Layer 2 of a small transformer language model trained on English Wikipedia (15 layers, counted from 0, width 128). Numbers have three digits each and are written without spaces.
A neuron's activation on a vector x is SiLU(gate . x + bias) times (in . x + bias), where the dot is the dot product.
The model reads these tokens: "chan" "ts" " rather" " than" " Roman" "i" "." " Dy" "mit" "r" "'" "s" " small" " company" " eventually" " perform" "s" " the" " sac" "rif" "ice" " of" " sell" "ing" " their" " j" "ew" "els" " to" " buy" " horse" "s"

The vector x that enters this layer's MLP at each token. A number n stands for (n - 500) times 0.0017.
0 "chan": 411575404601585526570403683252637428442506499627446529373782536407378474620583344455383590545472465515456384489456654856499671651546591520330614565564527587483286489468497419455583346549616545518617567520467475507411564462630441360469447467533327522292504318657690520422597377516625522471389520476396564618473438624506467362590548455404363633548526560582579458610541456493289376487533
1 "ts": 426434532604365492408309463495498587705345522525384397492513393369441555492500534360673615495341603480544506440502526535579343519635460547598427435509499413474244608488603420639464374530483488380383552448479563416544618278275507613614524671451517458480463448653516517565519526542433750480560470413571431504418453502494426399505542364506417610498461315560579541584513402506347575432618
2 " rather": 696437553547627428413550387549643553493510502455590295617516432615426637524497516598425386601509519404513383442422567683464399530365542518411535482632557688477459598707506543387414170447586471614481568485492573491373390622489509524510429337497413497497582320481574505457676382501545484616311528607551472490592660547457637486518380237496600376516587532593576512541499608557417510580686
3 " than": 462458578446582599586570395483534627548553419434430290463459405524565551433525586627416473547450549248452502365602625031662613478635445438470388330532486460474494465380406474590743572119456473461390376537524594479530443506480503589478430414403487520581584461637692564398469345544473454488374450539535328305663503501450515561512510700438448454552544553583457386585443477329578486479542
4 " Roman": 417594432396550547585490656429414417510323417487638470274642427542727427623542322637558265450490536659195490493462623481433682617496520500571681578540552371477355273471436502423471366449666440463532688498433530530417432459449507351442388538446499454447547405408689619487369334489505454422538513520440512599496404423516622582505662542484490363602497516109549615512469450520405435505525
5 "i": 438545501579364129470433313558488341534125610573468508341610522522464470565474482477480794568557602654400643588213444512399561494430626559513427410593557340478439446478432411465689611467602538487424516505387421496416511479460535431454476572295515433509579572468655616530507437426412590503617551520786605509451398558534525468485482445453393296588374437508603566417527425588469391532620
6 ".": 643305433467426397565567417484562458557506606478489269627498437482567474434514523446455499507543456548587474553276479300506611535479621471558454563576504415467558396270432417499543692345464530409485524536526557440535627569425619451502437387585455511369438600642280464656559378505644535495598497466592548416485538429441574532540577478321548583485422433380406344604473541478433465500493
7 " Dy": 563560578531565425468615457461331408624434517601498422258512627422565586498488494379428490517536606463435734534218477365458639520680578653323539498572536760471449660475585511577377411566550519392506484480469558543448550494515432443356538469537387420661352402531651455563467141513403581500426507656552425453616344340738458582423512525509527691488633555486453585431544465487429541413525
8 "mit": 534564526434498544603547558755549504412412594510501336317452445495530527407483388390417586482466464306513376509469654560594696551607550501588427425696369716480498685544515429489639428293551421347479543559594502496487444438307491449794579492718304511420421522326721489580400325507649389483643486505497431567594252507673554442481752565461412435451497363607419426456580472386678558330503
9 "r": 329601577534643445489568300484549425534503589549542450395610536402356637535457499443479470587529351424595361489546463839532651499749563590511410425691421569478457674658560249449724431233482477517594670531546492429535444361433504524438495453437511266352375492473410586628526568409486444495569551500531609617479343625641588478431473601447465381433497314593543487519515398362491433455588
10 "'": 606380417431348435705453585413511475449474437430479667535307479434537507339547294547465521557623434502511469543359562578639638537406561481475407562586556495474482764518585223511529526433277609482624460494470489505510356489306403472557510504363446481380462501394403514516289498538320387556520490443515504560621441401440399608460392548362461391518360375683547529425489537572471420560564
11 "s": 547285563420411492563436439463487647579382503437371482681439424373564508504601424411537523514490410499736452454465389785438558551464557546674241471475348351472463580607558436555514659521514555601704462518442457438451384515349524672511462636301553362363461543519563503572384560446466519599377484570547435482415547710528514626368458463444552306516502452489642417450376540472436543509618
12 " small": 386439499619570502652433323583360480607606379495501570608684391526373495622461564317522414525525494469582465458416555482283446533511476678508499592589562595470553471446563499624579090377621489526493554565560417474429492456535394584531441365510507447566438364482490522561430759393654384604496568436518449416505599536519564543496452502589570441666540516476424274434541473503446401498555
13 " company": 341651469591577357537497497418559440450527515526410528629498520363597666438459587348432510651437416575590439430500464501498704581454359459595491468367573662470400646565516588571527290349462521412655623452437412405426536495558595383417464528476382525447453521480497469458499553548706589538445601424629520389424499675437592572394518495485493569533406339710453501414585294476388417592501
14 " eventually": 520629526441549481487439509346487530422478399525599307531356348561483578521526486718541486708405499367717403539649616379497475413496565340509404543571520640474584574656575463573464493269518525568355568446616562480447361509423357580414586425503351411573504504430666414385481295532604492645439559630350529482601721630546639501670648461548350402560475516711436498497437482509487506494513
15 " perform": 684365520485599329503428591574499514499522387460460584499461478492532435530476431281367629458464460532403548436564565434579540584393461408509525526540605573469370507366473436599455224521528538422630528483530545412614393419551580431397550652493413446421489476303550555482498568590650549579589472573396567560473554372432560584494499517662520578630543534517516368359580545569538554359521
16 "s": 554418584462403357401402459552424516634381510453354532583499471380638553437579524379523537489436461562633290464775387700471406658590441463613230478575416379471413561524537484505591547331606521537635448462559453336420413438332527641399511661381620552413485555500365439520428657496475507464542502456545424458251598644460542593458347508469709433481490318640572390490462467452407529459595
17 " the": 606341529493460612547490477340401446564498478563563674555562458449591430515620460580479614509500460428441521533529659398589472516481466446586457574385615510462495518431558481632460569348454501635485535568557509490554567643613434597531561536503600544408442414482487454581561557415516472600495464575586517392429463513593467614488587438476519362470338480627617510451413480453445397585461
18 " sac": 462444575424575663423443501624492552501428469424448398419590419458430464606573517450399566489543550481595628592301474511550582513470504678539610521540493491470438531461429498442485342532364395551479551602578458550624411449461433398477516465787526403537512496311589570416544509495704347371613454450429435662547472586525562588430595374576642447535722495341411695515493401520645462555617
19 "rif": 338230469429679492574569589395456328573480568497450419362600585401505517750515494448401552471405600435349400530502625533659662469624466536582411467664463465475560377527433513351644356403616537628405583457560545480397612423380526293612474276578434463614413482479612477381446533481447575466401461696478548570293569478460584229443688655460509469568619506637582559508473495506563450460654
20 "ice": 527634530503476510557416544651362455521491440589484529495524371476340533494521396351578619515586526627497433677488639754540424526595411553512404476782511562475534526516383433476675566302555429536267509484588424376446504465567594286441570618521568375437397512469532419535450528454487243437441484533752640361422489703515545559521586632585566443604407343429411688470603391551368620411468
21 " of": 583407533675258578581473429400504505482491446488500501402422547499512458603601532534387485426364456552468530338291492208490487356538470456532434477597498246467499498624408556614546600425556406474445497457321400375534495551437593594442395690607452456406429548571492473476411498520611504513395477401593473516375520501656569646423469481489574420543408477506448357532564686408520405401460
22 " sell": 358540412544659510512483514544456478437717562446414469520481635360602487581483371531363381471454625464426415456670544387461575540465552440518464485582512637475487619483487439550460140327551574206564469482374416406628561454460476496328534495636212490638371460369548501402502567593708573555424599526595455414298445295348489306517539558552435589533498510558523374416586446471487560507560
23 "ing": 491516468676377432435369421517430699438414563472379492619534623574467477483527399455450564624633557568499380512641490583651523639532509423468208370702462341475472401615427458522697419240650451606475408382560453459539546459345479384371420661420386545340444497525364347469566689538546294546350513482671531471411516533438480710510475576580550435416356476619532369443494509435360490583604
24 " their": 596329468396451497586570485343485653615578449406421577563440326553533528518610459311470490538596481464480453445586552394430547568389501547527435527480578503467378494533597558541310533223379458500599432524546563535559523489465371458479521570428484383494507425361588461511435492516472369529572474618389459365540655525616405751506528432534561427417362390513539509463383585467417326647547
25 " j": 406549565651338477363576619376477431294496416534337530315649357414667482592603444699581484535577521491388519557521577439517538526447606649437538571575450419475443588441491531628427484560550448397580460547526522518423342560553405419466439380590518337527397457426433575525574469523740462524577629472483488504507391346579565617399554431679444657603534523271465522429601520530569553404602
26 "ew": 633692567306386502442521695570671545623565470381467388274760612544665477563613491489603500470510639445602516488456793389554635610516443675255409409598453695482408439557548498487617416454448449505539441534503563443503573627488533356479612198424288508462494446468568566577528690528441531507534601606674521455430486344528280267460544566519454477520472564597549592422543643568506544463566
27 "els": 520556411459655474522419425588498421705220525517443417610626473506667562794457535339639635516479497435462385442643476739437447581668477507476447496506358460471447452544582469560678448219404342468476510474583597398394585368386428457426554503662575500448453518545507504491322497582496398541435573473576465453403447522552423177411502426610558477530524413493435577369566427540480522508538
28 " to": 459446524517470665503561520394576535544457722583494550423476568564441461505506525433512563460434490538473462509549488371536725522605577459444415531526631414471520686536471541690362693214535393444519319495475682364472397481529647592405400527366517442467459412578534457462524597553574501516314434383559454595671496508407567534448556382399383450624457487548476302550591560316649461563544
29 " buy": 471488477528624507507444484536440441363722513529440581610490577394487419548497548467460390435572534549352463416689616378470599507477450433389531450584610576470505462377483449499331290434545522240618437432466430428570543464448441519403574432677269483575442538406460493330448629607730544569398545527637485510394450351344567413532561501536520582622484488478534372325645465570445524572621
30 " horse": 509541474343616581538524565497461427329427382409482553596803421508459368626480450504567393418518518585372471512653535623454540425486455574513505613585599648471376538494474455500461349393457435520507500482463477505433456367492543445533642430523411288417577538454459556392410465511753451533505530525403534600505506454521563579478400529553473510530562388307492726347556332490257486244680
31 "s": 515457554538400470409501423662528447584388563497364342665518455446742504424557457426594549518353458615704389496637327655464417560575471448616316502636449317469388490602564470475488438581551514479563477449520463319449440308456564590382496491308643459415483544492479487526426654493430533334525523393579436348302652550447532330435390402488554404452563377540548481408414415514348505494569

Each question shows the input weights of one neuron of the MLP. A number n stands for (n - 500) times 0.0029.

n41 gate (bias 0.009): 660544607482487387543383603670577424506529473420511311569446423430591454564477482267412462575674602546406606559505573385541594481724631555494466422425592459514621560530477414511423439510454650388800532460367369361367519449381554397619507550487532416381621472491470346492416444573557645475436599427522519275369607569332589589413569526518566554497588463429398626491734419633460674511396
n41 in (bias 0.010): 622627551433525423470357515578518462459526515408439376542491402425496481528492477267425485511646596621479543639453635404448557417643594473528499429522519501531614476476492398449401449462417573439716507486369436330404490530404514352547551570539461606404530518431502423454412519600547615485450599389538499318364597547441577526425670569480524483589530402447382504427710380581408714536383
On which three tokens does it fire most, strongest first? 13 " company", 29 " buy", 20 "ice"

n328 gate (bias 0.014): 542458737280411400521473442505515484473726507481520586586291683423460584530557469593557509520630427446385363623490494338354585646536506550458641504525533458468456526442397422501388467445584636412457429243580338492602511394647477497541678600557545396311533539558566561346444672617422561686527621412456469548313532519497469504660572580483473421518525570429706287485515505537566733501564
n328 in (bias -0.002): 579467477531610602501515491431433627519428625630623580396508477497513553472596502669485320575458586612476381401604514475556597655542654574476525622504398367547517642563574520303566521513626338459529430373570376297638635340535427404520517383509425504617394562410516480668487757511605558556378450548460414533621430496648756412554594592572542472536560443453484497531637413580566410519583
On which token does it fire most? 29 " buy"

n509 gate (bias -0.115): 363433464485345537527410521501432456577510482533492487593596546514472466268645564517548513485504452564429622324387479535408563491582614382453519600454613618461597398491452552457529621554389392528381419495413615456665454435403618478495406432606481702505474623364375556440417567447469630382564446441553434452635496367450584408446596193372297506475419619392472633572488408656404486365504
n509 in (bias 0.049): 499416522480425311505561470569480580591596489275530413488533637473606554480510344392452399508686421627570648426474467447574477315572586551427408503480618429475496405553550446542526610475582477457510578581654569375638393471487611423394546394610600557443529551496382448488401552397625530495536431544460558602627442505407318418402618526355458388458567503557557645425535409488584520438460
On which token does it fire most, and how strongly? 6 ".", at about 0.42

n490 gate (bias -0.110): 504400687483703458516481525427561627494527530551483457600711491634446580608574325438598446558478442633550359367449418480612502494763627395447507483367593498508632472545502697539377453409302518406521409494717377658531547396538371449500394449508442448545473548406466543435764520324471686375582477478472512512530516403373698633555622547557751469598442481402431430495566494410474450429435
n490 in (bias -0.045): 441426627491551445590563444479553598423414578589560469679695417524356601601534341386649441416348430530525337355475367451483516540751578390526514457345547482510610491561556667307375396447371489486488443492662463617559448414498287522410462537542463461526477627428588546398724502392403660521468425571585480557571499528428599662576661546670575469548326576363422469536486507382464472428503
Its two highest activations, in order, are on tokens 10 "'", 26 "ew"

n298 gate (bias -0.056): 500449386662558507622421532416516646584446496442454755463606573550424247492534469417500451528480529540401302404753474542584449518392518448414332439482627533432589555532412530615483641679469392534420552463562530457619536432378501664363330468503496610447594429420507572497522482495543544371363415598647310588392388393517631349611415477676453535538633342480362475614631464443446461383568
n298 in (bias -0.008): 347499580524604717474526541441459382453466461592510592530390239326249590466357401560491523513453446574408423672419550489620518635443410411469664463511560460438328536402587508505556445445425425416471475474414619474514574408343588473447544369247424477522329515537515414504483511689342420613630463433386540279470550447360453512597290477384628546498621535537522438493526512596648535410541
On which token does it fire most? 1 "ts"

n191 gate (bias -0.104): 321579601473555767671365573405385592378359454527432441628463534598420363444626532468555480470601593501495591423325444431539603687474391439539456587430523465604378556544709699463499583491582519413538507375529477508464459509597507518499602415402352501433382507377373552506548604631512414355543608464383611593622484523506414483520446512515291599404502617623432619545434406608556424469426
n191 in (bias 0.130): 518419287698366535535279397377538560550644485490422471454658632386445574614625431508482449570461495439442525510544550582609412531374588699512544526562463533594523439475356307581486401410394516396506645469476512466386572607395547441522452569553694347531639371594623448524499508493408321483642468466541554478467494449637502524357429521570510686567512535478405359358597690455666568464412
On which token does it fire most? 0 "chan"

n439 gate (bias -0.094): 373464478528446497424443439482502603482383573390369513510413600637504476315624588527558452424449447453381459577419542479504605538547542425548439577523557441533268630480529590392435504572514536455565566518470535545443504594567461554361406471396553516446480377464513464545522551551489567543593357468457449434487462415439691318480549528478556686498638538508537517574462321457522450489623
n439 in (bias -0.077): 379548531519532521526566403460476468515373506309339455490495550594480546370610496415533448386540480452421383499485523448508489491479581529561498561514478509598321582412362689339509461580528535412451541421433464469500503649541443561519483586458499541459470405508544584458572571629429456555590429508559429419412305422436615439548520641483560506488523579432503639541478352507544335435624
Its two highest activations, in order, are on tokens 14 " eventually", 4 " Roman"

n206 gate (bias 0.001): 574401276521367566493416495460586662458510541383507569326447456566539491463730466565526558589551471676440554515519519427543458244590599506284553597561406593474614453608437416454572416424396581419432666502357584469523518544410400616388656592483628621495631417502571460552633641416544581469493517466468553428297588521572592440363366513432588717486462414523526369533532510368514385453726
n206 in (bias 0.027): 410473557547612522614475441342577552362462592389409570592483448779487554642476251538556569516546449415479577540532581590402671419494400602538498542561485427444583523396393537437464507447606488394574588258440528580562466702497527641529465564563514604340409485573477418396526519475472501410600476512568575336411617526531442501500476606369373373439460352499411492573498488520420504328499
On which three tokens does it fire most, strongest first? 21 " of", 23 "ing", 7 " Dy"

n455 gate (bias 0.017): 521454483560588592656444522346486481392493244579495521646462466572494522419482532483508408415670412571420558427525466498416372582361375380494548463376530357463408503487347698448474634573533440338430530614637567484443467458394561495551542607534371406389570588647717452344513738611450561437419466606405539394513429607239458384508569599487320369396460707553689410449792451458585643569567
n455 in (bias 0.018): 482488524449779594611332490422667507489530343573474397583452419543437469408500278534461410446690434637512529409471456441528284510459486437549510463428462357448542528553390714446428585449596584431503346475664419467371400442500667438544524380507305279386647520595557592488559730675357482423499367668411630301457370454342369478535643597541382472542441701550643410429656365303621616674588
Its two highest activations, in order, are on tokens 29 " buy", 7 " Dy"

n299 gate (bias 0.001): 539357479547503461539371394497577366472446408529463516543465572434471419441556416477399566486504209554484551546479570424438426396497498452392545474394535647523589410485467517490557514422524501535566482611572570427305610543489416600380462402526457527557571568454586579345412359366502551524283577417588621698366471495532520602423528588412569524593626538429709495498410620560582652488481
n299 in (bias 0.039): 510499518459524490513363433461606313429505439628500476462524596435554399621573407444444504606560367479291497521377497391523481321516429427490373456558523596473548386453602508481533489494623455477580469599540559442538738458446426477423427371531486466557471544400511549454479441497555570353438509440495639510377466530509471472532463428610463551531602523487647531465482543513576567584410
Its two highest activations, in order, are on tokens 19 "rif", 29 " buy"

n425 gate (bias 0.020): 466492477561448384467592621377604549412505452450406310586558519311574407468398571414483652506440421558375486328443375572458610546427329386565490375543646652479453558504457531493366395379433451422734554507481348566446441402505480534343555407523718463386578598456553398442472533558637573538438680530429437509409585504435487604388471472547550612515541508365469554479507336547435386447505
n425 in (bias 0.044): 431515420566529433543620569451614563479515422461432289583629468282597317454392520390393625522441416489386473342428429593529572541450387412625485346610534573465470604538432458553348395461397527386629630537406357544458424392484483518420537392530623539474560587445515436422479520565637586483423649546393518565405631576430462676414426485551558615543491453375575486521496352560450359474551
On which token does it fire most, and how strongly? 13 " company", at about 3.5

n64 gate (bias -0.134): 404536527645583597518616454427591324568290377641430659482422512428528500463402637475423530272515525482485628497481404586468431531458428394429477504563510441343481564489484359503421603439560482536536551600567577594495415612479590586541462591465412546580322500541568546491502574420517457368412357551491629583592476463410508505596493555439592432501611449434496510487453576631492370387287
n64 in (bias 0.118): 510444498338398534513410513645423513351584440343502309540491637574461529497606471602594530550446538576374581488406631406548574467556545521562506565449558465569419627579539601480544526391407528506580443486478377583470630525499584502418557429543568428586559445415434536604422538650524438475534599544382422372474406461606516550586405462473418654572543511563508450610593348328610579537650
On which token does it fire most? 28 " to"

n420 gate (bias -0.063): 267604506305557573592618394531633470657470476178526510698462525577656476541621422598459551458417658515669450557434452641353435559399487643527492537438466441459462367556519427491396544509615398373498514570662541641533587522566392518639499384463497437590679695291470505726499554334417452439508643602567471419397494440705486616545472414553514387240546573401516588421423568670334359456529
n420 in (bias -0.061): 367449623549467493624488436463268583534504533342477587507490523563608473580349422428447427475508465403675450558390438627361357516348406521430545664495544454486413441412514442432401606384465466580466611504549497583515534542573558484499551410548532504328583542362509576559534548342349407383674587521542551469375540567728662519554505513535575481239497381553526530283439417515326313521521
On which token does it fire most, and how strongly? 24 " their", at about 0.93

n401 gate (bias -0.036): 477394443440751631462418639603591539456400424408498514429623463507452372559567457425407452642374529556534679430558485503584408387531569560513346348569417511480611584463504574399583548571580630516483546476490430577524595670527690408614332640517498467542586444468460626481527655437577394448398417507408441336467396624509255452614525580390613465482499376517690635617641523406520383641525
n401 in (bias 0.008): 662491686680355367513512416502416362635580534560583356513488501373588621404471487662536452529698351592589429499498518495497549527565436428429621678527469448641479472553437544534499404359534264594524372662494584513521488381413412557468596524530530530487461583601512397452388400530445561521526666425541497565410591309468729526495460494567425512558422559509438390448371575592495565512450
On which token does it fire most? 23 "ing"

n183 gate (bias -0.078): 502545469709455477553383392437602394642454539523477419336404550542486454592596621475484380415598338497459489390592475514691528463479428652423543437420539475523550629459545483369613515350516479502476544467326525626586302579439643478510417652404444525515426383678522504443461649478507425428497412421635614398476472577448448532587268520516439604606482499516608391537596627642454398577675
n183 in (bias -0.039): 526548325617484497455417461509474465410429721529482433520604466446615679427428544505419551471650641371489471464628369496507344513586407701518540416583409599413459525598474466583485498381523447408558645521434725512594612448380437550427602574392443596498497383434501520315445476535543388511706423509443569645530431499596498527502419563574485431530624514585442523525570532455596529363481
On which token does it fire most, and how strongly? 9 "r", at about 0.41

n383 gate (bias 0.013): 507462492436434530497580444548586446468585406541551621477419522487459471455487558612541506393597531409560420377499505423530476470606513465437374507474444524402578541585455597484407480420464560497535469428516482440514545337575396475488441406597579482396571614401498526406623502367379564480516413596609451412463478599462520683570438496425457445556466580419340545544499484509479520513514
n383 in (bias 0.066): 576563528357372548441535430452491560464594574561479556478386504520502480548511466506546523354543577468541455485576452492519465412577563544427376527405464566465543560516445625534419504454510543519576489481373497366553645302550428431467394396608553421527554597379513554379625486465369516478469551537574489528542434594475534623536467433462493462515434630483454421498522491489511538553558
On which token does it fire most? 0 "chan"

n406 gate (bias -0.092): 470521540502444461567443523444541469632488569501351538509367441450532592579566702479402505378428411466499427468576435422458451461579459418463514512447359405540472595398589503631473629529505484448416498524455621453528402522479565441614455422479443600485500588574383490533457545435508458498325419460611689494595473521538605434411546576551541426707613604531425439678461360500369379575423
n406 in (bias 0.005): 576470558495469464499455533535517437577569540516428617474426557359617446598546537596406467513388358534564452483585474428426373441515505497460394636525419477502541501575544424620482529414455547566306545434502576465502452404472513470547386432531431569408519622614651487454417426455418560476424514448656523565486552520503500460414507620484488458608514443462510494612540473604375535513338
On which token does it fire most? 21 " of"

n176 gate (bias -0.171): 453473401473571470449557454625515499652575494490562555465375622534552475543373598451466393647623479507604490685485546462652425379567574444506478491474493353542678369487586456604519556460645496580483596536476650338526496415551526479478665415454672402445329582586563493783485439600531503478435526561583439633546598601392353498488539509492381471348468412636459592606367533498388493439446
n176 in (bias -0.091): 386548572537576487608423453446568386524480713446588584588415594559481483527645517376593398423456558429422594697430566484482381434441547650615359515416656431537417239472532668445523533408583749535637523532368533351504542443620489412450623426599487509605436623539607588585438503417499538549457711426513536493469557310486535484546496462550465665435455531703426450244419430515531540307523
Its two highest activations, in order, are on tokens 18 " sac", 2 " rather"

n445 gate (bias -0.043): 538438474660340466559416488479481344422501388559336487379531356564524576279733508325507532455559633503518322416628472574482544536387456460484603589414514525494524592646540507497546549633502426387550586401492589556548425686600529519231340432609582451533432287482442380498627488535482443393509365518521458474475504535539440411442497621613455611386543610500469702432538642507519438543465
n445 in (bias -0.076): 373602388434648422309614540494557534539548582490732600509449479468358525487583418557560329511432584530366622388456605410479625606544643666504248544560352521499517617384643450442432491604431525479526437433639662604430465538468549587524581501462468629481474587445399459471464569493561632374629603555550293507536419530599598560484586483532503537656662476515588455440457477431506671571534
On which three tokens does it fire most, strongest first? 25 " j", 7 " Dy", 5 "i"

n224 gate (bias -0.146): 528452510568447726454383680183470494510690579419442557595609535411396652685608538492279518484501394621511520252255509434504356600540566256584443348576373377539321543394619480490414436604645531481474652554377538445504577643467482690586508402310457810493528466462410697410446505307447481509529547666384441583471480526542517369665580338538557399581430542307399367599291457530392450674510
n224 in (bias -0.085): 584487601526424705646328486362459463566348427510550608554637588299309278484509431575452619470430452509367632463266623557650497522554419474606278694483452566455552653346638674636342476690624361590421421346563474448499583373457515593590614483477297690613542500446280733493511577601564525403515612565428573492613465480381466559469489518580457563469769426305830434573547276533699710438353
On which token does it fire most? 9 "r"

n460 gate (bias -0.195): 542438509475562555475536542532340397346478587554635581585342536633480606270528567600491622417548494495521359565518564555425515365471293530576302453293482523410516577538496367469465363623510417477556606598588442601567711486495409386535664526591554400512394383467458457299624501417473507509480375419299557499459619570454620472407522442499488456521416564442371432365603471590678514452521
n460 in (bias -0.047): 480353504612320516357457492514521457392438303505594405407542659461628588446550605505485486481628606500488500603401502524446526459438350563481392494489554624485314481472574532483478413516400400489469632595416674674449400554460588517559468577489519497337410408425535346410460545298660547394654513501422448469531585567514429373476600559374318751422451486517360452266619505534543511553430
On which token does it fire most? 3 " than"

n478 gate (bias -0.125): 446586581361563520463671536510470515536443411487452610414477448588405624568501492392561609451297555414620519683423641564536710357470557471740496426496625448531573466433521424575492457678526381369556525502588475419584612575643617367401453541439635485429499497510506487652425416412369637579450501486385332520682642553520375476522530344535432495535602313576620496594503443668499484429357
n478 in (bias 0.006): 442517450541391575466481507438636489293415638390431437550492534484395522390568610543592405558512563363346581457479509556538623504460478477524647586271562569439499303562386407560359466512438552522640577469515544487476682394534654371540528435465667362446506485579528493570539585404538542450679388398449422357432472593573290526402469507608598616365612582592482562350461610464553470430588
On which token does it fire most, and how strongly? 22 " sell", at about 0.15

n157 gate (bias -0.148): 634511489444396412699564474545455652525538368493777357428394390568605452430411566520563560522446540579379555665500427501410558344402533511396463453639472532500421182583769542512472583725521445693356578287538427602691439436512446606515592513558586586512683575401435434637405421427667619488210741340388439505404546463385406499521491458489455698605406360550556466639280478490646519593455
n157 in (bias 0.086): 294541402470536425443544417463536370773427530612331619559414487464484439477608464513583492330512513434642523551629566724656525707481562408497573375507644512415498741595360629421567562355458453373428392560512623510509430472459594387486472317370570519516394579510419398512517462571410370439726414571494584497514444485508468445572600410355408576502432519586459597469566490588482480519476
On which token does it fire most? 12 " small"

n506 gate (bias -0.030): 504526486617452498541541665540448399547631495626604421540503587398563563524655519549540524402590448499457453543478609610437444662621525484602521428626546418459555534613499475401467461548566469580558481417394460657504550482441656580685519584463536541474348406675444547462489499532579541535698447372493482639565500535470434506456553502592646518495477466336495514621426381431435617503474
n506 in (bias 0.020): 579511609548456541566556522546497445365483450548586263572544645499603586609535384502643479504515502519340388410498525588502413528389390447625441433500559600507502576582451494463325482759544551562496553604379543545558476572456447599523564510559563560481424463421389629474386497552429538435416392476496517623551461539480332528508402443482532513508481441357487457577450412467501518475516
On which three tokens does it fire most, strongest first? 3 " than", 4 " Roman", 14 " eventually"

n277 gate (bias -0.059): 690373502431629429443597426408493594589513446554539540689412373559362460694537540504410484552623456430491452451388602539383485504404451547627369476398671407606585575600523586638525584539574550612610405520508466698377470330628474667489483615490494473472431519556528554478466343505510586497333426590563619420383420526541488505414567523513488538447477409390508465649637512466568555379480
n277 in (bias -0.027): 474486405346453374649517364508489341544557374458626499509606356585500524429218563440420550418485564717457509420438672534588554456502491415465551582423523460565523451583480507497398574494506559655554437391559576558572460608387572558419539488525462508580534393458496587643402540512594417574408571529685527435365386528471488379557526455460400492544496579493479447402617536523476509592555
On which token does it fire most, and how strongly? 18 " sac", at about 0.12

n70 gate (bias -0.039): 530531552449334419436630498524478553529618484484452500497439513480560513423536600451584564589569488455557429399440573445355548518516480482514626570496456460419461459546450596448495457457442498582600445527507517425396479535516453419516586463530389480581459559521397517487353531454566567451486456370457528499491530583549598474453508470429572501379463488443556625554541575547410409451414
n70 in (bias 0.020): 651619505449286419422461371581552505455505493487517354524444491462722590514492592500555441460565507533439451416529437430467474493513429537437566598458452415434639477527509458519428464461490491569547549565479574420544469447640536480533566485567510586530571588435486482587389559489495435526471519396486492551508452535565609472518459543518458575453496462552558516505505493522465483510483
On which three tokens does it fire most, strongest first? 0 "chan", 19 "rif", 31 "s"

n315 gate (bias -0.123): 539506473332569694482424491508562553447424497542521562493348516515492502421406449579337517571705452507563448406351500496537562528416463539440618553490498452543549668518421457508466388672441510372496521620420594415511454280475641450535467520263382563465341471334621510585558513651438451446567564418465487461420503414536440471439415621406447548534548436548683502535524437697521385465554
n315 in (bias -0.095): 533584553481569502438536498518494379565580462547518378445439486562583586561344501511339452594617497436547641647339525416548492486548588481490607579552419404528465582437577526537415396494528544266546418685478572515548494429560299367550501387437414541434483630402423490508482546744365553574607594552484584524572445479470472619477385535407599344635534587429661464344491399539432494358396
On which token does it fire most? 10 "'"

n412 gate (bias -0.083): 492466381436574610436391392633536618349477725607548707456355420495506441614399634489520572520528560631638394473598332518617484371537486443416664517607349271536470521264568553625635508384517412494436543614685587465630589429459500400629476489353567464472544348539546385390335619446410598596383501483523647505484512425548421490423469441611501506713402499406582461530594431593328369619480
n412 in (bias -0.072): 490437338567539628266492646496462453548600542550717588511541561439379460402608477482493615507594356500608414387583499477573512471438517422373656636364455457553519503443543499505660529511491566585441543703445576395455484558619734500406619445410490446370439217442619404388536467413567625522471546469329596559648546564490417348536373456562358527574707490455556406425524495454422430532456
On which three tokens does it fire most, strongest first? 28 " to", 8 "mit", 7 " Dy"

n124 gate (bias -0.029): 534433586416622513570523466449495417507404438568467495524396224525609557581396418471385489641490562545617456554564377464552405443502426492424626422509560398415350508472536520441468532460558523433569406542558474472515591534467542556438497454377471598483443489556493498446555504510503642413430478587381480548628478325408401464551549601576476375449525584465453608463639434457391566517520
n124 in (bias -0.034): 471520645468571501596548551670621497414375479507423510568389342462647492664392417621457565487559519590613547588469430473508447457512452426408528470516592373455406540536546564450552440405493426535396425491512462545558445481453432488485426578395489594525472443543496450565637512542429600326336561499437517478558501548505377510514575570560539483518562504547434458569543400533363527608629
Its two highest activations, in order, are on tokens 3 " than", 31 "s"

n89 gate (bias -0.070): 509536553423553610557427471514461462510381408716570513670516608497541568410517382576516350522547634466477429432365535393243544674434607528493565631513619513472454549538263579336394461550523570495568280447421386355527650287306733427461454412564738546550494419337480550553476647699405541502567522640558500452490579406405590397587571374552504427515609635548503495462381399478391458571425
n89 in (bias 0.027): 621420465406568464348539390568496398659607457540703568473580567433490484606589279452562437576492373494645373448519363413561598590426567468421551431529367467485386539550309447548517480423642395339425520426652496425473488344473512365310507445568620438294458450588575545434501466422498527455364376657552618466500515457485562631618580591543519414518611581430462505585422369710359543472437
On which token does it fire most, and how strongly? 4 " Roman", at about 0.65

n198 gate (bias -0.112): 545580560509554509498475499465371505554633472450523359491532511553600432472541501547594330470519509391465503537503492537608497554408493555419460512474411572491549429406456629518398528405523459481523350395529617410568462361303417652507338451464658573402563456528444529469637658494479567379513637558404430564439526567446598447625446576559443368457590571536522402366558444492568420608363
n198 in (bias 0.126): 666432367470430450388406469496564559545534518336574411576652552454520457535406581459406431635578456473428547447578399401563449449518475504468359336475426621488623462592409443775363486390320570517588465483535398369401630598405408455652428524443508711402579524378553613431679456439527538422421491388598496645503533544521491556403619513497542557654522529386442449496553320551498615342467
On which token does it fire most, and how strongly? 3 " than", at about 0.22

n59 gate (bias -0.092): 501313482443475528499562588458539389512496282580528641501467517434338561645650605538529448521532501563575505448373649467622412638352586488714538394482474419605566600672414576560391451527519367560418493390632507541699551525479430422330421294566428549424589599501510622537547315584492427466745484603402407569522705545532491623586459422564532373370600418510280445572496525504617588474607
n59 in (bias -0.098): 320420293478423546507527479616576325526395358540624571495405589483444581557653529612406547497462536526602388540559553476595538612446467470602396448542423544451465538709522584404286343517506439590286553535702494422658528481477532344505522289586342473548499538500461666496450502564523406530457436599386379475632538487491548526643449361580432352402548515386371379603434447468472529537553
On which three tokens does it fire most, strongest first? 18 " sac", 14 " eventually", 2 " rather"

n196 gate (bias 0.000): 475728565544666639314456521556365522562435500562596580427263503567326652500506655586394448517388526388526538498569425563453438416409317497568309658576572558518573562379454575582541450386338533649537592419356459564667527422607344512570445455263635526369495322523725394670382406518414504509651473311325614461461429452556468343678472523522572562612517469575402568411521492500532514440556
n196 in (bias 0.072): 370703509676650564345480391645348426666493526512514473386490575549453469560490535423332560496330474415550421452498476592579458400453414585601270625437513491588625483462511517480588408507459569575550542521334414473726593465565350463513544433342535532360455447548685514717516515617423567361582420396452695657478406484491521385682476664691466456571540413637537528402447454365376522583509
On which token does it fire most? 9 "r"